Layer 11 of a small transformer language model trained on English Wikipedia (14 layers, counted from 0, width 96).
A neuron's activation on a vector x is ReLU(gate . x) times (in . x), where the dot is the dot product.

Input weights of the MLP neurons that the questions are about. A number n stands for (n - 500) times 0.00067.
n4 gate: 405,387,552,450,278,641,383,294,602,421,645,665,335,273,657,442,623,452,327,539,557,583,644,445,584,556,660,462,498,565,451,227,619,639,260,464,518,136,757,590,490,599,609,349,793,633,436,694,328,458,375,593,688,479,427,292,441,493,611,499,313,735,615,418,457,408,528,627,319,465,448,422,473,393,713,621,546,698,479,470,732,505,574,414,554,595,371,631,485,726,339,527,423,534,270,277
n12 gate: 459,227,583,636,594,454,397,609,681,689,271,575,582,246,361,603,530,369,601,641,656,397,538,749,403,688,559,761,582,556,470,388,584,425,494,513,649,362,638,611,467,507,896,560,486,562,428,536,153,535,537,633,402,525,333,652,540,806,222,334,471,305,482,251,348,450,319,413,292,631,365,462,681,606,585,456,489,634,582,500,535,529,443,621,445,606,411,480,358,476,774,541,323,465,468,533
n35 gate: 797,383,389,364,654,579,453,551,840,377,803,530,646,607,526,697,378,667,471,540,494,550,481,434,360,445,558,418,516,537,409,606,497,351,495,507,513,289,528,465,299,422,225,562,264,759,605,535,456,407,326,611,505,591,394,554,474,585,555,519,376,449,694,614,391,139,622,554,553,628,281,483,407,344,527,606,790,522,707,525,546,612,254,299,524,542,528,488,525,582,481,514,597,639,730,524
n36 gate: 642,489,468,515,510,557,305,519,341,415,499,370,492,271,483,356,615,698,497,614,630,450,600,559,621,676,536,394,568,701,536,664,552,379,423,522,518,409,514,546,593,305,593,540,739,474,511,437,465,501,573,531,472,305,437,501,727,519,661,455,380,624,439,340,432,413,585,178,527,463,283,711,687,620,262,622,669,652,347,681,633,303,733,588,622,254,588,761,321,787,480,195,545,470,388,478
n40 gate: 333,617,623,476,649,417,507,452,547,346,254,359,533,470,598,479,374,506,524,200,388,507,413,497,669,312,251,787,448,561,537,435,319,531,516,493,579,380,414,464,547,479,500,337,22,516,586,534,412,320,717,551,572,578,359,509,453,430,388,300,213,513,717,618,545,478,622,477,441,484,350,328,329,567,414,446,524,448,543,466,511,752,567,345,426,421,588,588,548,331,361,318,446,571,393,581
n50 gate: 343,534,558,485,749,299,790,365,483,455,428,573,373,615,554,472,494,627,329,302,440,365,682,314,534,684,300,376,603,491,526,446,622,625,653,405,438,287,440,464,552,581,479,421,316,567,492,300,456,359,492,585,602,595,289,370,780,529,582,443,255,356,560,302,433,493,520,410,465,325,465,594,536,598,462,397,550,315,603,339,412,400,651,339,540,534,433,539,675,336,676,382,480,393,495,593
n53 gate: 600,210,405,436,400,236,495,462,749,281,694,477,491,461,572,302,146,777,612,516,268,146,415,678,606,626,500,570,505,316,428,586,364,504,317,424,659,467,444,534,491,596,673,515,487,264,472,523,316,556,543,598,495,460,489,537,389,464,554,547,499,619,364,274,601,662,809,638,431,674,608,700,335,643,340,622,498,673,466,628,551,422,746,273,567,639,605,565,758,392,418,313,540,671,296,441
n65 gate: 484,368,617,390,562,471,416,502,691,313,521,560,710,223,618,297,530,589,408,626,543,519,377,532,711,312,372,653,377,663,355,572,367,437,479,347,482,774,277,507,356,362,668,695,329,453,505,442,486,569,479,793,479,481,676,508,558,468,623,417,501,380,418,625,397,638,463,453,730,518,468,661,372,499,453,923,445,463,516,454,405,332,607,658,440,364,589,726,498,641,799,626,392,509,388,352
n75 gate: 591,569,505,370,382,873,662,660,556,506,656,480,894,672,620,303,551,437,595,602,558,592,448,388,435,507,430,535,457,512,541,526,358,426,853,539,513,633,358,478,648,551,456,653,522,595,563,434,475,520,533,405,286,354,635,387,422,465,470,663,451,428,536,546,374,394,422,325,262,386,367,691,662,625,573,697,758,483,528,505,486,406,536,133,584,459,453,225,787,480,567,236,510,398,505,399
n86 gate: 579,512,726,500,493,538,542,563,549,655,490,420,286,507,764,294,396,375,557,628,762,421,316,539,412,554,752,622,303,602,292,333,550,287,489,543,519,511,618,560,612,485,692,527,673,822,332,398,517,548,582,559,351,439,733,528,518,366,558,499,219,395,418,551,651,388,399,334,681,200,51,349,371,452,582,424,582,471,409,614,516,496,540,545,475,204,601,457,537,521,178,508,539,498,576,495
n104 gate: 571,551,600,543,599,440,515,522,457,591,558,767,547,667,553,555,786,517,550,559,509,597,512,660,647,558,789,555,533,816,706,609,411,638,582,735,628,407,569,316,427,309,870,617,296,616,665,514,370,623,452,388,675,560,453,434,645,502,554,402,545,681,496,227,570,475,332,532,528,437,595,443,632,719,404,535,730,657,399,585,391,477,456,434,525,563,644,649,330,468,421,403,345,503,542,500
n115 gate: 245,418,394,683,460,651,577,447,689,391,211,343,655,584,428,418,686,521,353,545,622,482,462,765,665,538,560,529,227,506,559,410,222,425,578,669,474,669,346,472,292,508,380,710,675,593,464,585,464,512,423,722,449,319,641,638,614,365,513,497,379,603,80,531,659,659,501,486,711,689,462,412,389,399,488,674,455,496,462,481,587,413,385,501,548,530,659,556,351,554,638,585,330,692,498,605
n133 gate: 596,511,617,264,474,118,408,477,682,350,547,302,606,477,773,730,466,492,413,593,450,562,513,415,647,351,467,444,627,516,526,719,841,327,329,598,382,312,461,289,349,194,546,594,391,565,765,780,521,564,390,618,568,520,468,347,752,641,500,137,286,281,659,566,498,271,567,799,569,577,507,424,541,563,432,347,553,676,440,499,691,687,477,434,576,581,394,567,417,365,521,366,523,472,236,670
n220 gate: 561,510,630,356,431,232,484,448,565,498,410,208,442,571,413,609,524,670,596,600,421,635,799,544,762,483,397,424,457,626,457,610,637,222,300,614,594,513,459,519,454,644,505,603,426,450,603,657,870,450,540,727,468,464,163,386,472,468,649,337,597,553,491,428,477,609,600,700,517,593,651,536,467,603,419,563,586,366,425,694,437,351,281,447,562,380,519,482,519,537,540,363,706,515,321,595
n222 gate: 425,535,475,593,396,349,303,501,620,482,317,477,431,688,449,404,351,550,698,689,600,764,676,667,641,524,474,246,468,274,530,497,682,526,437,499,765,482,528,476,668,726,243,713,454,743,287,452,292,496,555,316,506,387,668,792,550,499,325,463,605,474,278,362,344,476,580,532,503,454,471,588,601,639,551,447,648,477,488,515,518,464,572,569,390,465,459,439,527,576,421,528,229,305,470,579
n239 gate: 579,289,458,402,360,364,504,568,701,394,254,775,472,488,469,565,483,587,273,499,665,440,528,508,757,479,389,593,254,592,462,490,641,668,716,372,552,502,531,487,280,488,429,511,676,719,469,624,498,663,680,530,431,658,514,431,412,552,503,441,564,563,329,377,504,241,669,446,599,571,419,267,214,208,354,477,369,456,450,700,654,499,249,520,661,641,571,697,681,375,387,405,367,476,355,622
n253 gate: 644,537,692,592,697,365,566,578,346,628,706,403,567,394,600,325,567,620,790,625,366,493,570,577,499,591,413,453,879,471,395,500,255,522,911,568,345,471,636,434,312,722,445,615,418,357,423,481,413,439,544,646,524,407,506,427,623,600,556,586,565,501,490,420,513,415,489,629,354,566,397,501,423,421,579,345,351,711,532,658,612,577,619,751,775,579,370,714,482,684,670,544,613,631,789,495
n254 gate: 455,534,444,458,511,571,534,657,583,398,412,713,697,796,535,364,605,369,515,243,293,496,579,500,392,437,372,641,556,176,679,397,571,512,346,408,564,492,614,607,597,590,420,716,257,417,504,507,598,559,616,563,797,580,630,430,340,589,738,387,597,504,461,361,319,494,620,490,498,328,637,450,504,583,426,639,607,504,472,469,869,367,551,449,495,345,335,388,481,565,531,505,357,495,567,609
n4 in: 340,249,494,407,617,213,530,732,499,397,812,377,586,345,556,476,162,606,354,529,758,402,513,448,542,344,430,454,444,242,426,444,720,505,483,701,473,455,681,373,475,516,698,431,548,290,332,612,652,372,290,784,563,789,664,214,574,641,778,607,604,591,765,670,569,422,539,464,399,707,651,644,509,535,461,574,497,614,448,500,732,381,652,302,538,658,312,583,534,528,219,565,545,583,538,281
n12 in: 425,458,540,688,394,573,492,344,494,627,178,589,606,620,717,397,539,386,609,735,464,684,513,640,531,195,525,461,439,306,716,429,639,345,433,623,550,407,306,422,521,550,551,688,335,506,493,385,457,398,363,453,577,527,206,421,650,851,567,620,455,404,396,537,525,356,350,274,362,694,375,497,786,569,446,528,292,502,559,329,332,762,467,623,351,380,730,574,623,703,531,445,299,526,573,653
n35 in: 441,355,475,316,523,457,413,500,602,513,673,451,143,629,533,613,757,768,609,384,335,479,502,365,370,336,547,649,612,476,499,447,657,302,318,366,349,445,706,618,395,556,596,643,619,535,265,542,443,453,168,494,513,430,777,491,408,577,714,312,487,195,309,585,528,302,403,466,496,564,590,508,367,327,727,588,828,569,471,484,432,450,634,583,462,582,528,243,511,463,765,543,554,578,691,371
n36 in: 636,286,591,540,421,644,678,293,615,383,246,704,438,351,394,391,674,676,706,296,792,503,542,640,472,386,348,339,564,439,582,720,290,381,427,383,541,539,666,388,402,538,365,497,697,476,626,290,722,434,698,645,716,554,418,624,560,606,548,688,389,497,435,512,636,300,614,502,647,354,671,356,554,461,665,609,388,546,402,429,444,355,560,641,482,757,430,528,480,565,754,809,563,563,536,521
n40 in: 555,549,407,95,399,487,544,477,372,223,480,361,479,793,601,411,573,454,652,495,496,348,374,508,498,483,601,708,481,508,567,641,442,513,459,545,485,531,611,495,379,589,729,360,510,562,292,528,567,679,385,588,502,492,442,284,370,394,567,652,533,621,617,394,516,576,665,373,691,583,430,367,746,511,403,394,562,516,297,464,455,716,480,206,521,496,577,609,477,427,348,476,488,651,445,455
n50 in: 641,473,402,563,446,492,458,578,411,501,691,521,547,722,499,671,471,590,641,278,636,635,354,815,554,501,645,449,632,308,479,720,571,413,438,560,496,619,357,590,354,735,458,510,482,260,456,361,402,593,274,437,572,652,676,407,671,629,326,505,558,430,400,593,380,649,544,168,492,617,603,457,480,548,581,732,315,608,557,493,554,506,508,429,529,445,748,688,515,509,691,385,554,662,486,384
n53 in: 491,343,552,367,618,222,515,527,335,676,309,955,732,438,411,507,657,112,571,498,489,303,409,474,841,733,336,727,306,395,589,440,378,592,603,480,630,646,294,620,445,436,502,626,353,815,681,380,454,376,422,347,448,859,472,348,567,306,448,529,319,574,436,358,440,582,472,640,526,386,637,443,456,376,413,537,560,586,508,665,466,546,260,553,408,485,210,644,465,618,663,516,532,484,422,534
n65 in: 392,502,552,393,300,489,512,603,570,354,350,391,691,311,632,556,598,535,630,555,445,653,646,601,636,611,530,588,355,557,379,732,543,504,703,598,496,63,479,381,582,655,555,620,542,493,665,716,541,315,445,473,582,331,241,402,476,385,462,370,463,665,208,563,581,287,362,160,583,661,619,751,598,609,743,615,448,675,465,456,462,481,472,596,633,592,419,667,364,527,676,366,474,589,534,459
n75 in: 402,603,520,574,452,679,595,793,700,585,408,537,571,511,598,419,579,440,655,657,589,437,481,394,484,477,435,376,640,371,826,466,472,332,599,415,385,462,465,565,465,376,273,679,552,524,399,257,586,544,581,427,751,446,381,270,620,344,402,644,380,356,473,650,479,281,410,538,491,562,688,433,444,691,512,680,583,464,632,328,650,306,566,350,596,524,672,470,528,411,482,357,609,717,443,415
n86 in: 503,749,472,526,576,299,363,425,265,514,463,558,659,549,714,315,572,636,482,455,614,629,450,458,562,188,600,729,331,392,426,346,704,352,315,404,668,503,419,324,415,673,533,287,362,673,524,609,530,618,660,547,582,574,630,446,529,489,569,415,368,551,652,717,252,229,614,444,600,560,419,545,655,703,465,589,574,606,238,558,453,480,446,534,155,342,469,514,363,583,489,460,463,534,532,550
n104 in: 489,411,522,684,607,509,603,695,454,375,290,644,483,612,424,445,645,636,406,663,641,391,603,466,652,469,609,342,553,490,448,556,666,652,580,453,534,679,333,706,711,501,429,423,452,596,577,655,531,408,700,540,754,711,719,470,764,356,547,355,354,554,636,573,354,524,342,348,501,625,492,556,740,602,165,627,679,575,372,548,524,402,369,455,411,500,480,589,348,620,794,402,531,609,587,486
n115 in: 730,647,608,470,340,443,290,268,647,596,380,379,540,600,360,422,341,767,372,559,617,578,521,507,341,635,474,546,569,544,487,658,493,485,305,465,575,501,378,650,424,604,665,299,464,427,281,603,614,584,595,783,268,774,469,303,717,591,336,571,423,387,527,484,694,745,430,452,612,382,223,470,341,315,306,157,676,214,533,444,499,513,645,378,573,625,414,660,568,480,646,546,389,666,585,633
n133 in: 457,802,289,408,487,413,397,547,418,570,427,545,210,564,518,819,406,383,572,523,206,478,217,204,238,340,500,315,624,323,425,341,220,461,470,399,598,444,573,281,576,498,400,351,500,590,626,502,697,443,529,338,431,502,318,688,402,601,639,514,711,434,606,262,394,404,485,391,366,732,543,613,367,511,633,708,692,252,477,656,296,443,778,714,280,557,642,257,598,722,638,477,617,526,519,488
n220 in: 571,324,296,336,475,426,701,455,463,463,483,628,274,530,499,397,491,676,585,627,414,675,441,537,402,399,582,434,204,612,382,426,478,299,578,539,359,610,507,397,596,593,538,637,433,544,466,359,563,305,577,655,374,359,559,514,471,363,391,448,538,405,479,700,474,640,214,543,575,491,416,515,213,394,309,390,538,454,504,588,367,633,444,558,319,620,622,311,436,688,854,612,548,515,278,598
n222 in: 465,596,299,399,557,474,523,567,330,450,825,539,560,533,339,254,287,596,582,442,720,405,353,471,625,181,445,593,538,290,555,671,480,340,546,428,452,327,415,427,412,540,692,395,564,377,894,598,654,514,629,593,676,489,512,407,496,617,358,314,840,533,407,601,450,558,420,583,400,656,535,239,372,466,651,337,340,515,600,309,577,351,481,544,493,564,695,622,677,303,538,477,589,526,321,549
n239 in: 620,423,367,474,402,660,335,500,413,496,562,246,397,394,525,431,470,489,723,601,577,513,312,422,419,375,442,442,436,406,622,535,518,416,491,318,322,325,637,550,394,377,474,165,452,668,557,646,529,316,679,530,306,564,509,227,739,625,419,497,340,246,536,610,363,491,378,268,524,497,71,465,494,480,496,538,567,627,521,581,539,577,489,670,512,556,487,719,486,717,609,493,405,525,671,420
n253 in: 423,502,503,408,671,467,527,539,755,618,523,297,360,176,329,319,603,273,629,439,503,243,433,349,629,419,303,386,530,746,677,767,492,440,493,622,554,432,320,464,509,397,590,683,571,531,540,633,694,332,548,413,485,562,604,405,623,665,434,222,790,528,507,625,431,450,418,742,392,506,488,740,312,764,494,670,465,388,333,478,546,254,502,624,402,349,460,460,538,549,654,300,426,603,511,484
n254 in: 461,469,415,528,673,946,447,571,348,630,421,287,508,446,407,507,356,562,226,252,455,386,585,558,603,414,432,306,522,609,453,516,147,758,515,369,497,647,321,311,446,365,679,629,382,521,357,762,391,576,490,388,478,346,417,472,501,363,490,550,581,468,593,441,410,445,419,354,601,395,533,636,623,459,632,497,395,532,698,659,532,620,383,540,546,447,563,586,622,281,692,576,405,570,522,551

Each question shows a token from some text and the vector x that enters the MLP there. A number n stands for (n - 500) times 0.0088.

" (1": 447,392,578,300,520,400,511,372,580,401,521,500,556,611,445,539,415,416,654,432,554,401,591,533,628,523,474,716,574,466,477,615,514,521,345,359,478,368,442,533,372,360,420,457,190,292,643,423,394,709,694,329,462,452,475,455,526,308,674,403,476,575,536,563,419,605,660,515,435,574,590,523,558,416,433,348,572,525,473,649,434,380,545,505,556,562,382,481,456,391,482,498,332,513,411,431
The most active neuron and its activation: n53, at about 3.2

" Pittsburgh": 435,524,488,427,509,349,403,458,538,696,587,551,623,401,620,300,468,470,502,604,612,721,492,470,462,425,508,521,418,435,504,513,512,591,306,638,332,591,410,379,575,733,631,423,419,412,404,616,467,449,648,407,446,530,623,845,496,518,471,530,596,472,458,605,563,451,508,504,413,655,632,657,542,255,805,637,533,473,384,446,434,426,594,570,607,463,576,476,428,468,533,472,528,426,497,338
The neuron with the highest activation: n65

" ": 607,616,417,493,484,505,369,460,441,482,334,507,494,429,411,691,468,426,403,520,559,523,566,442,744,378,523,191,657,482,362,703,464,574,372,509,371,302,485,492,585,507,488,286,351,402,559,417,540,482,461,519,619,563,592,335,591,450,492,643,490,475,667,718,560,377,538,385,453,419,435,434,346,559,434,324,348,311,427,622,469,478,386,482,551,506,481,525,677,385,413,401,375,626,483,476
The neuron with the highest activation: n239

" describ": 427,544,416,496,444,397,593,428,531,446,687,614,528,308,481,606,438,743,576,689,471,404,409,476,558,614,650,507,388,487,338,728,573,667,531,478,456,445,580,486,460,640,528,469,527,481,505,688,656,564,571,309,470,506,354,384,465,485,534,603,354,638,407,451,446,605,566,732,542,214,636,521,438,405,449,416,367,594,553,555,545,306,375,582,681,474,527,534,645,457,469,619,638,626,467,586
The most active neuron and its activation: n53, at about 1.5

" Captain": 429,491,336,404,305,371,408,408,499,519,591,551,479,480,370,570,532,486,504,684,637,473,458,415,514,587,525,431,453,499,384,491,477,402,435,538,473,496,510,541,516,457,531,465,273,503,366,635,812,431,604,438,397,550,413,628,442,376,535,357,355,559,520,719,365,522,500,546,429,439,557,484,442,331,583,511,382,353,368,402,569,565,442,515,734,448,632,400,378,551,244,389,581,433,605,389
The neuron with the highest activation: n220

" eng": 448,384,411,514,528,539,625,578,551,490,504,455,533,464,368,670,469,629,606,546,626,515,472,669,663,526,696,411,222,660,506,622,587,690,533,612,396,462,528,577,431,464,463,529,535,461,525,466,526,601,824,409,300,382,565,664,455,331,626,440,407,569,610,649,502,550,596,356,813,506,479,685,438,475,513,420,512,537,708,440,292,439,441,623,598,327,516,468,384,680,557,502,553,572,473,473
Which three neurons fire most, strongest first? n65, n220, n36

"19": 564,516,367,242,597,509,631,414,707,582,437,604,549,442,383,580,638,276,612,605,636,544,537,520,446,717,437,416,388,399,480,541,441,596,429,304,358,393,279,509,573,628,460,543,474,294,463,493,453,521,695,429,490,444,599,480,702,421,621,594,417,462,598,535,545,478,508,645,403,383,678,383,574,525,562,370,531,367,455,543,605,443,361,468,337,517,484,618,599,484,553,388,384,703,402,431
The neuron with the highest activation: n75

"omp": 396,497,583,455,546,376,485,670,619,434,300,572,512,504,669,487,513,636,614,639,513,656,547,493,759,359,656,440,433,463,183,557,498,535,573,593,459,592,463,641,647,409,478,535,284,342,464,507,592,712,710,458,423,623,419,484,487,509,492,670,340,331,540,557,564,608,503,588,643,578,512,593,425,482,499,546,455,680,689,547,288,447,396,525,593,346,489,517,595,462,594,507,376,437,588,535
The two highest activations, in order: n65, n220

"lin": 400,517,222,446,488,388,479,556,463,581,574,491,487,414,405,633,409,517,441,742,599,572,581,353,678,485,417,366,381,337,559,503,295,426,415,489,506,755,486,541,603,529,462,558,536,297,355,466,463,598,662,482,607,413,456,561,575,502,593,608,528,283,566,711,579,425,483,628,458,461,553,573,562,323,741,681,517,567,310,322,402,445,549,423,559,614,592,442,595,387,476,482,593,518,441,463
The neuron with the highest activation: n75

"\n": 448,643,501,646,516,484,344,416,428,499,452,502,586,407,427,520,520,560,502,363,651,414,583,506,462,436,468,434,730,415,308,518,672,409,341,339,436,241,530,419,579,482,407,549,209,461,609,615,554,535,585,334,446,652,381,576,489,413,539,441,486,488,378,491,623,521,497,588,497,550,484,479,572,345,390,362,433,687,381,431,535,499,550,466,497,402,354,522,446,446,313,479,380,605,586,498
The neuron with the highest activation: n222

"c": 632,617,334,525,578,410,594,527,681,413,466,448,690,583,473,484,608,509,664,604,382,434,543,670,531,414,657,657,541,454,334,461,424,439,388,579,537,468,669,546,471,500,594,541,392,365,477,600,518,591,554,455,567,682,519,510,464,548,617,789,511,554,513,536,639,449,533,473,498,488,430,502,472,344,651,482,416,675,432,535,527,436,302,585,485,629,487,329,400,680,511,460,136,358,648,317
Which three neurons fire most, strongest first? n12, n35, n4

" W": 411,478,518,387,437,587,548,342,432,591,460,572,432,613,385,265,548,375,342,485,446,442,444,521,376,314,431,279,664,415,452,632,418,518,471,526,462,304,631,537,581,516,361,478,372,289,428,599,409,630,675,397,250,595,447,608,648,431,636,267,460,442,636,480,372,600,453,381,598,356,400,340,466,359,571,518,485,484,462,399,407,484,444,568,507,312,491,523,505,566,325,493,459,626,547,555
The most active neuron and its activation: n254, at about 0.66

" 16": 547,500,407,339,503,362,414,378,681,577,548,448,438,507,225,670,563,213,572,420,624,626,569,599,651,554,448,289,424,463,546,700,588,678,320,575,394,341,454,406,574,489,457,487,362,333,619,372,578,446,592,401,465,533,595,538,705,549,713,519,479,405,587,710,403,546,549,526,540,465,415,392,485,535,553,562,591,438,420,527,582,355,485,542,515,295,456,468,472,412,537,456,420,467,418,519
Which three neurons fire most, strongest first? n50, n36, n222

"aut": 504,430,482,606,470,368,673,563,391,666,598,530,445,478,317,583,450,507,577,594,539,525,536,616,610,422,633,413,439,238,437,715,453,633,556,698,452,668,384,500,498,622,508,522,291,398,285,493,668,535,522,522,553,480,467,406,471,574,601,517,477,312,433,668,475,506,573,528,393,507,514,605,649,432,628,453,242,445,556,323,391,544,483,555,766,568,510,614,474,533,614,423,485,644,529,418
Which three neurons fire most, strongest first? n50, n65, n220

" |": 564,457,504,467,497,487,419,458,492,475,266,507,618,533,388,531,420,482,365,571,745,562,538,467,507,446,430,412,421,397,473,490,424,540,356,474,475,364,416,550,637,513,652,595,314,485,720,539,568,562,536,361,607,600,607,454,510,485,646,521,487,503,300,507,531,418,361,461,410,282,554,475,549,99,546,590,531,451,471,567,524,435,508,599,493,318,531,446,463,659,364,357,429,508,510,474
The most active neuron and its activation: n254, at about 0.48

" L": 429,541,513,331,422,618,443,557,469,493,295,547,412,579,468,459,480,377,204,701,561,591,452,500,626,348,481,511,473,513,482,610,327,630,387,637,498,375,550,536,507,657,593,378,428,433,347,536,614,606,612,461,513,624,548,519,701,515,618,393,369,508,650,665,412,482,524,424,626,392,273,327,537,407,619,509,576,361,259,626,474,470,555,543,625,299,517,526,411,497,386,335,331,497,565,526
The most active neuron and its activation: n86, at about 3.9

" Prince": 371,374,352,305,351,479,399,339,329,658,466,673,428,468,265,627,492,444,607,529,465,417,451,216,422,569,560,378,577,687,620,428,500,401,439,472,624,588,456,406,434,492,322,327,357,539,485,418,552,552,505,434,546,454,557,458,389,384,578,380,521,448,818,576,359,527,501,437,448,435,480,574,476,295,453,545,423,485,391,347,458,479,551,511,626,483,712,503,406,435,545,359,577,531,589,430
The two highest activations, in order: n35, n40

"-": 581,617,490,609,452,571,432,647,686,442,513,470,594,557,391,382,437,430,390,481,537,445,524,332,566,599,492,395,499,481,342,609,630,282,359,569,380,292,480,535,511,382,579,553,133,492,578,501,556,591,522,372,594,677,528,532,333,514,549,518,500,503,460,615,545,436,418,499,446,437,590,422,590,290,515,423,557,537,514,504,360,423,623,570,666,545,474,393,398,539,484,465,473,458,600,454
The most active neuron and its activation: n35, at about 0.66

"8,": 677,406,471,360,663,483,456,305,755,521,436,463,469,412,580,484,573,354,390,399,707,407,551,419,358,489,335,339,360,492,502,596,367,555,406,333,430,404,457,552,714,527,536,507,384,622,509,530,431,474,484,508,518,486,567,460,670,612,578,668,470,447,630,644,584,494,450,551,478,448,678,376,533,550,713,460,564,406,479,501,598,270,203,563,530,424,314,449,493,482,545,525,350,532,453,349
The neuron with the highest activation: n4

" A": 471,394,353,350,487,586,502,536,451,521,335,531,425,615,358,334,508,389,633,502,358,487,527,625,607,458,418,300,570,448,414,650,282,626,497,648,471,438,507,362,588,472,670,386,334,434,547,553,481,614,465,569,543,490,529,567,457,353,455,453,438,458,554,509,307,417,458,371,504,438,542,260,567,587,713,414,564,511,361,476,604,601,575,440,610,476,305,415,403,326,236,333,308,578,495,458
The neuron with the highest activation: n40

" B": 446,361,510,425,412,589,435,623,591,553,151,625,559,573,548,498,378,454,641,687,338,501,669,531,706,452,613,358,518,466,597,694,433,557,428,596,541,528,486,506,484,578,509,397,395,317,427,466,362,522,793,263,425,549,446,542,608,592,477,436,397,503,717,486,526,506,475,299,501,484,336,461,509,516,541,505,599,565,282,438,501,467,471,558,601,465,360,431,572,529,373,366,237,579,435,599
The neuron with the highest activation: n12

"ine,": 677,396,467,529,534,621,553,560,547,548,610,475,444,398,505,489,491,486,506,660,594,273,538,576,572,563,473,361,406,440,597,563,500,556,558,403,460,498,402,398,614,435,571,346,247,585,471,492,697,697,566,464,609,401,408,595,389,515,467,584,435,349,297,658,323,484,392,480,505,290,719,497,443,392,496,536,568,500,645,510,465,456,429,614,676,586,410,490,350,470,315,548,513,727,524,376
The two highest activations, in order: n239, n65

" b": 505,330,496,457,465,637,480,355,545,334,260,507,605,481,557,523,438,484,655,545,189,392,672,588,521,476,499,397,527,481,604,558,454,621,480,448,330,422,605,505,598,561,577,525,379,283,494,584,341,486,789,349,382,419,429,572,554,400,554,454,373,456,601,513,416,529,494,179,547,460,483,619,565,531,564,452,544,595,580,463,452,325,304,548,576,384,391,362,465,556,411,360,322,615,577,505
The neuron with the highest activation: n254

"ounc": 488,489,387,549,589,380,475,611,430,532,637,456,561,301,490,703,615,564,670,509,449,453,429,400,704,552,476,439,544,635,310,538,436,473,567,632,452,508,389,573,573,629,613,563,450,369,437,493,502,595,552,337,517,519,422,382,498,515,565,604,407,495,542,544,619,452,410,574,411,189,752,550,340,367,446,523,382,432,550,155,404,470,335,633,653,461,540,523,579,591,409,462,687,515,399,338
The two highest activations, in order: n253, n65

"able": 834,416,532,610,590,343,560,414,503,482,506,541,351,455,522,531,546,450,565,559,571,468,734,519,523,535,471,446,398,463,574,503,435,523,387,512,408,543,484,639,494,476,369,503,356,533,506,687,828,467,463,550,357,655,527,677,339,538,443,525,518,390,509,575,379,534,394,655,561,523,678,418,530,557,474,390,348,356,616,395,622,476,541,567,690,386,489,369,459,531,338,443,661,582,533,262
The two highest activations, in order: n253, n220

"uri": 480,583,459,390,588,531,512,488,259,513,513,618,484,460,332,647,577,595,660,699,650,564,509,435,427,611,424,493,489,755,522,525,326,526,548,597,456,620,500,624,646,510,472,582,267,374,534,436,580,517,526,274,661,479,512,356,501,325,590,436,465,447,620,568,355,570,547,585,566,540,541,395,539,440,644,545,454,498,575,381,443,361,430,313,556,731,308,559,616,648,571,473,666,452,511,325
The neuron with the highest activation: n75

"G": 514,517,343,351,444,442,484,414,526,432,347,698,332,372,485,386,774,559,474,412,439,522,318,594,619,498,467,279,541,530,296,551,371,501,353,525,307,491,524,523,631,478,505,513,288,521,564,607,513,463,641,393,410,582,353,579,634,561,546,483,461,350,498,541,397,538,519,505,458,259,466,394,587,483,426,728,457,392,551,253,545,549,560,626,393,456,476,384,501,545,469,475,390,493,495,394
The neuron with the highest activation: n36

" quickly": 565,414,514,573,454,714,434,635,545,430,539,604,379,324,359,535,537,517,383,634,553,417,567,745,589,517,693,393,354,603,732,611,435,567,421,306,381,449,393,485,413,500,526,556,450,578,529,618,626,688,481,311,627,526,516,591,510,497,425,510,596,436,520,732,502,552,362,519,591,370,771,631,375,380,697,401,556,519,433,475,523,503,559,568,704,359,461,648,431,509,569,569,427,594,537,415
Which three neurons fire most, strongest first? n65, n104, n36

"av": 539,485,619,383,603,459,486,538,437,333,353,414,497,523,384,623,513,604,503,510,590,428,337,415,500,402,573,539,375,379,453,437,534,491,706,683,490,620,477,714,462,615,582,491,365,361,447,647,435,503,685,300,493,535,418,453,509,535,774,392,309,405,511,549,349,504,626,438,498,499,485,473,560,371,511,422,203,436,457,328,658,465,315,554,427,354,485,562,454,402,578,360,354,369,588,433
The most active neuron and its activation: n40, at about 0.84

" had": 537,539,495,354,415,608,593,515,461,485,610,512,425,454,438,564,582,505,265,614,560,457,438,703,451,541,593,380,549,487,726,644,495,458,374,374,462,434,430,557,420,417,495,595,270,600,634,545,668,685,384,341,429,445,569,575,446,379,353,649,627,626,471,617,423,432,523,512,524,416,700,538,375,391,564,492,497,424,511,329,414,385,627,578,688,395,332,654,527,339,440,313,510,586,541,445
The two highest activations, in order: n75, n65

"ing": 603,530,610,525,482,611,522,586,533,527,517,576,575,550,537,393,616,490,388,651,602,456,567,504,506,665,623,535,503,369,594,521,569,484,381,412,464,518,449,600,558,571,642,449,103,542,606,553,703,587,600,406,560,583,637,558,404,460,510,564,547,541,253,537,453,540,464,527,571,389,751,441,438,479,444,420,542,563,452,355,454,478,485,570,749,472,389,437,451,415,325,423,532,555,558,474
The most active neuron and its activation: n104, at about 0.94

"aker": 435,490,373,509,800,515,551,510,412,655,545,479,450,418,430,351,541,442,348,599,626,576,580,501,500,628,567,381,531,569,416,390,372,560,494,584,436,631,668,456,651,443,349,571,301,370,613,476,486,321,409,401,414,514,600,724,682,718,676,339,431,443,507,624,506,537,554,472,272,602,539,388,567,389,388,550,438,535,430,363,493,333,543,514,646,469,481,363,504,519,625,475,583,585,495,450
The most active neuron and its activation: n253, at about 1.1

" (B": 458,460,522,302,515,360,483,535,469,505,347,677,533,408,640,400,514,478,617,512,528,385,596,629,684,592,588,661,648,520,612,682,328,452,422,642,490,465,580,518,527,354,415,475,254,203,459,529,406,612,627,317,419,632,396,464,563,325,587,436,433,517,513,269,529,578,548,501,465,567,540,430,568,463,422,461,399,534,366,572,356,408,558,475,647,370,449,621,573,518,400,488,274,492,539,569
The neuron with the highest activation: n53

" 3–0": 465,479,577,356,611,356,443,462,592,618,431,644,620,442,276,362,597,579,421,528,629,406,540,592,486,476,338,367,503,541,516,660,646,462,143,401,393,370,438,416,619,468,296,429,375,365,581,499,398,491,584,224,555,536,476,622,593,511,678,490,483,478,481,591,430,579,418,612,346,377,525,361,517,295,543,517,484,537,446,484,456,470,367,511,533,385,387,505,601,469,472,369,491,491,331,507
The most active neuron and its activation: n222, at about 0.61

"ed": 659,519,424,494,502,644,529,616,452,611,516,533,551,486,387,329,658,420,497,694,597,441,596,374,539,422,516,610,542,446,499,588,482,548,445,584,449,472,484,596,459,614,453,547,105,621,548,472,715,533,533,488,632,485,589,554,374,480,579,423,612,448,530,582,374,465,469,532,524,450,661,558,523,477,679,507,557,460,434,432,595,488,638,498,685,436,377,352,465,503,260,398,446,560,570,425
The neuron with the highest activation: n75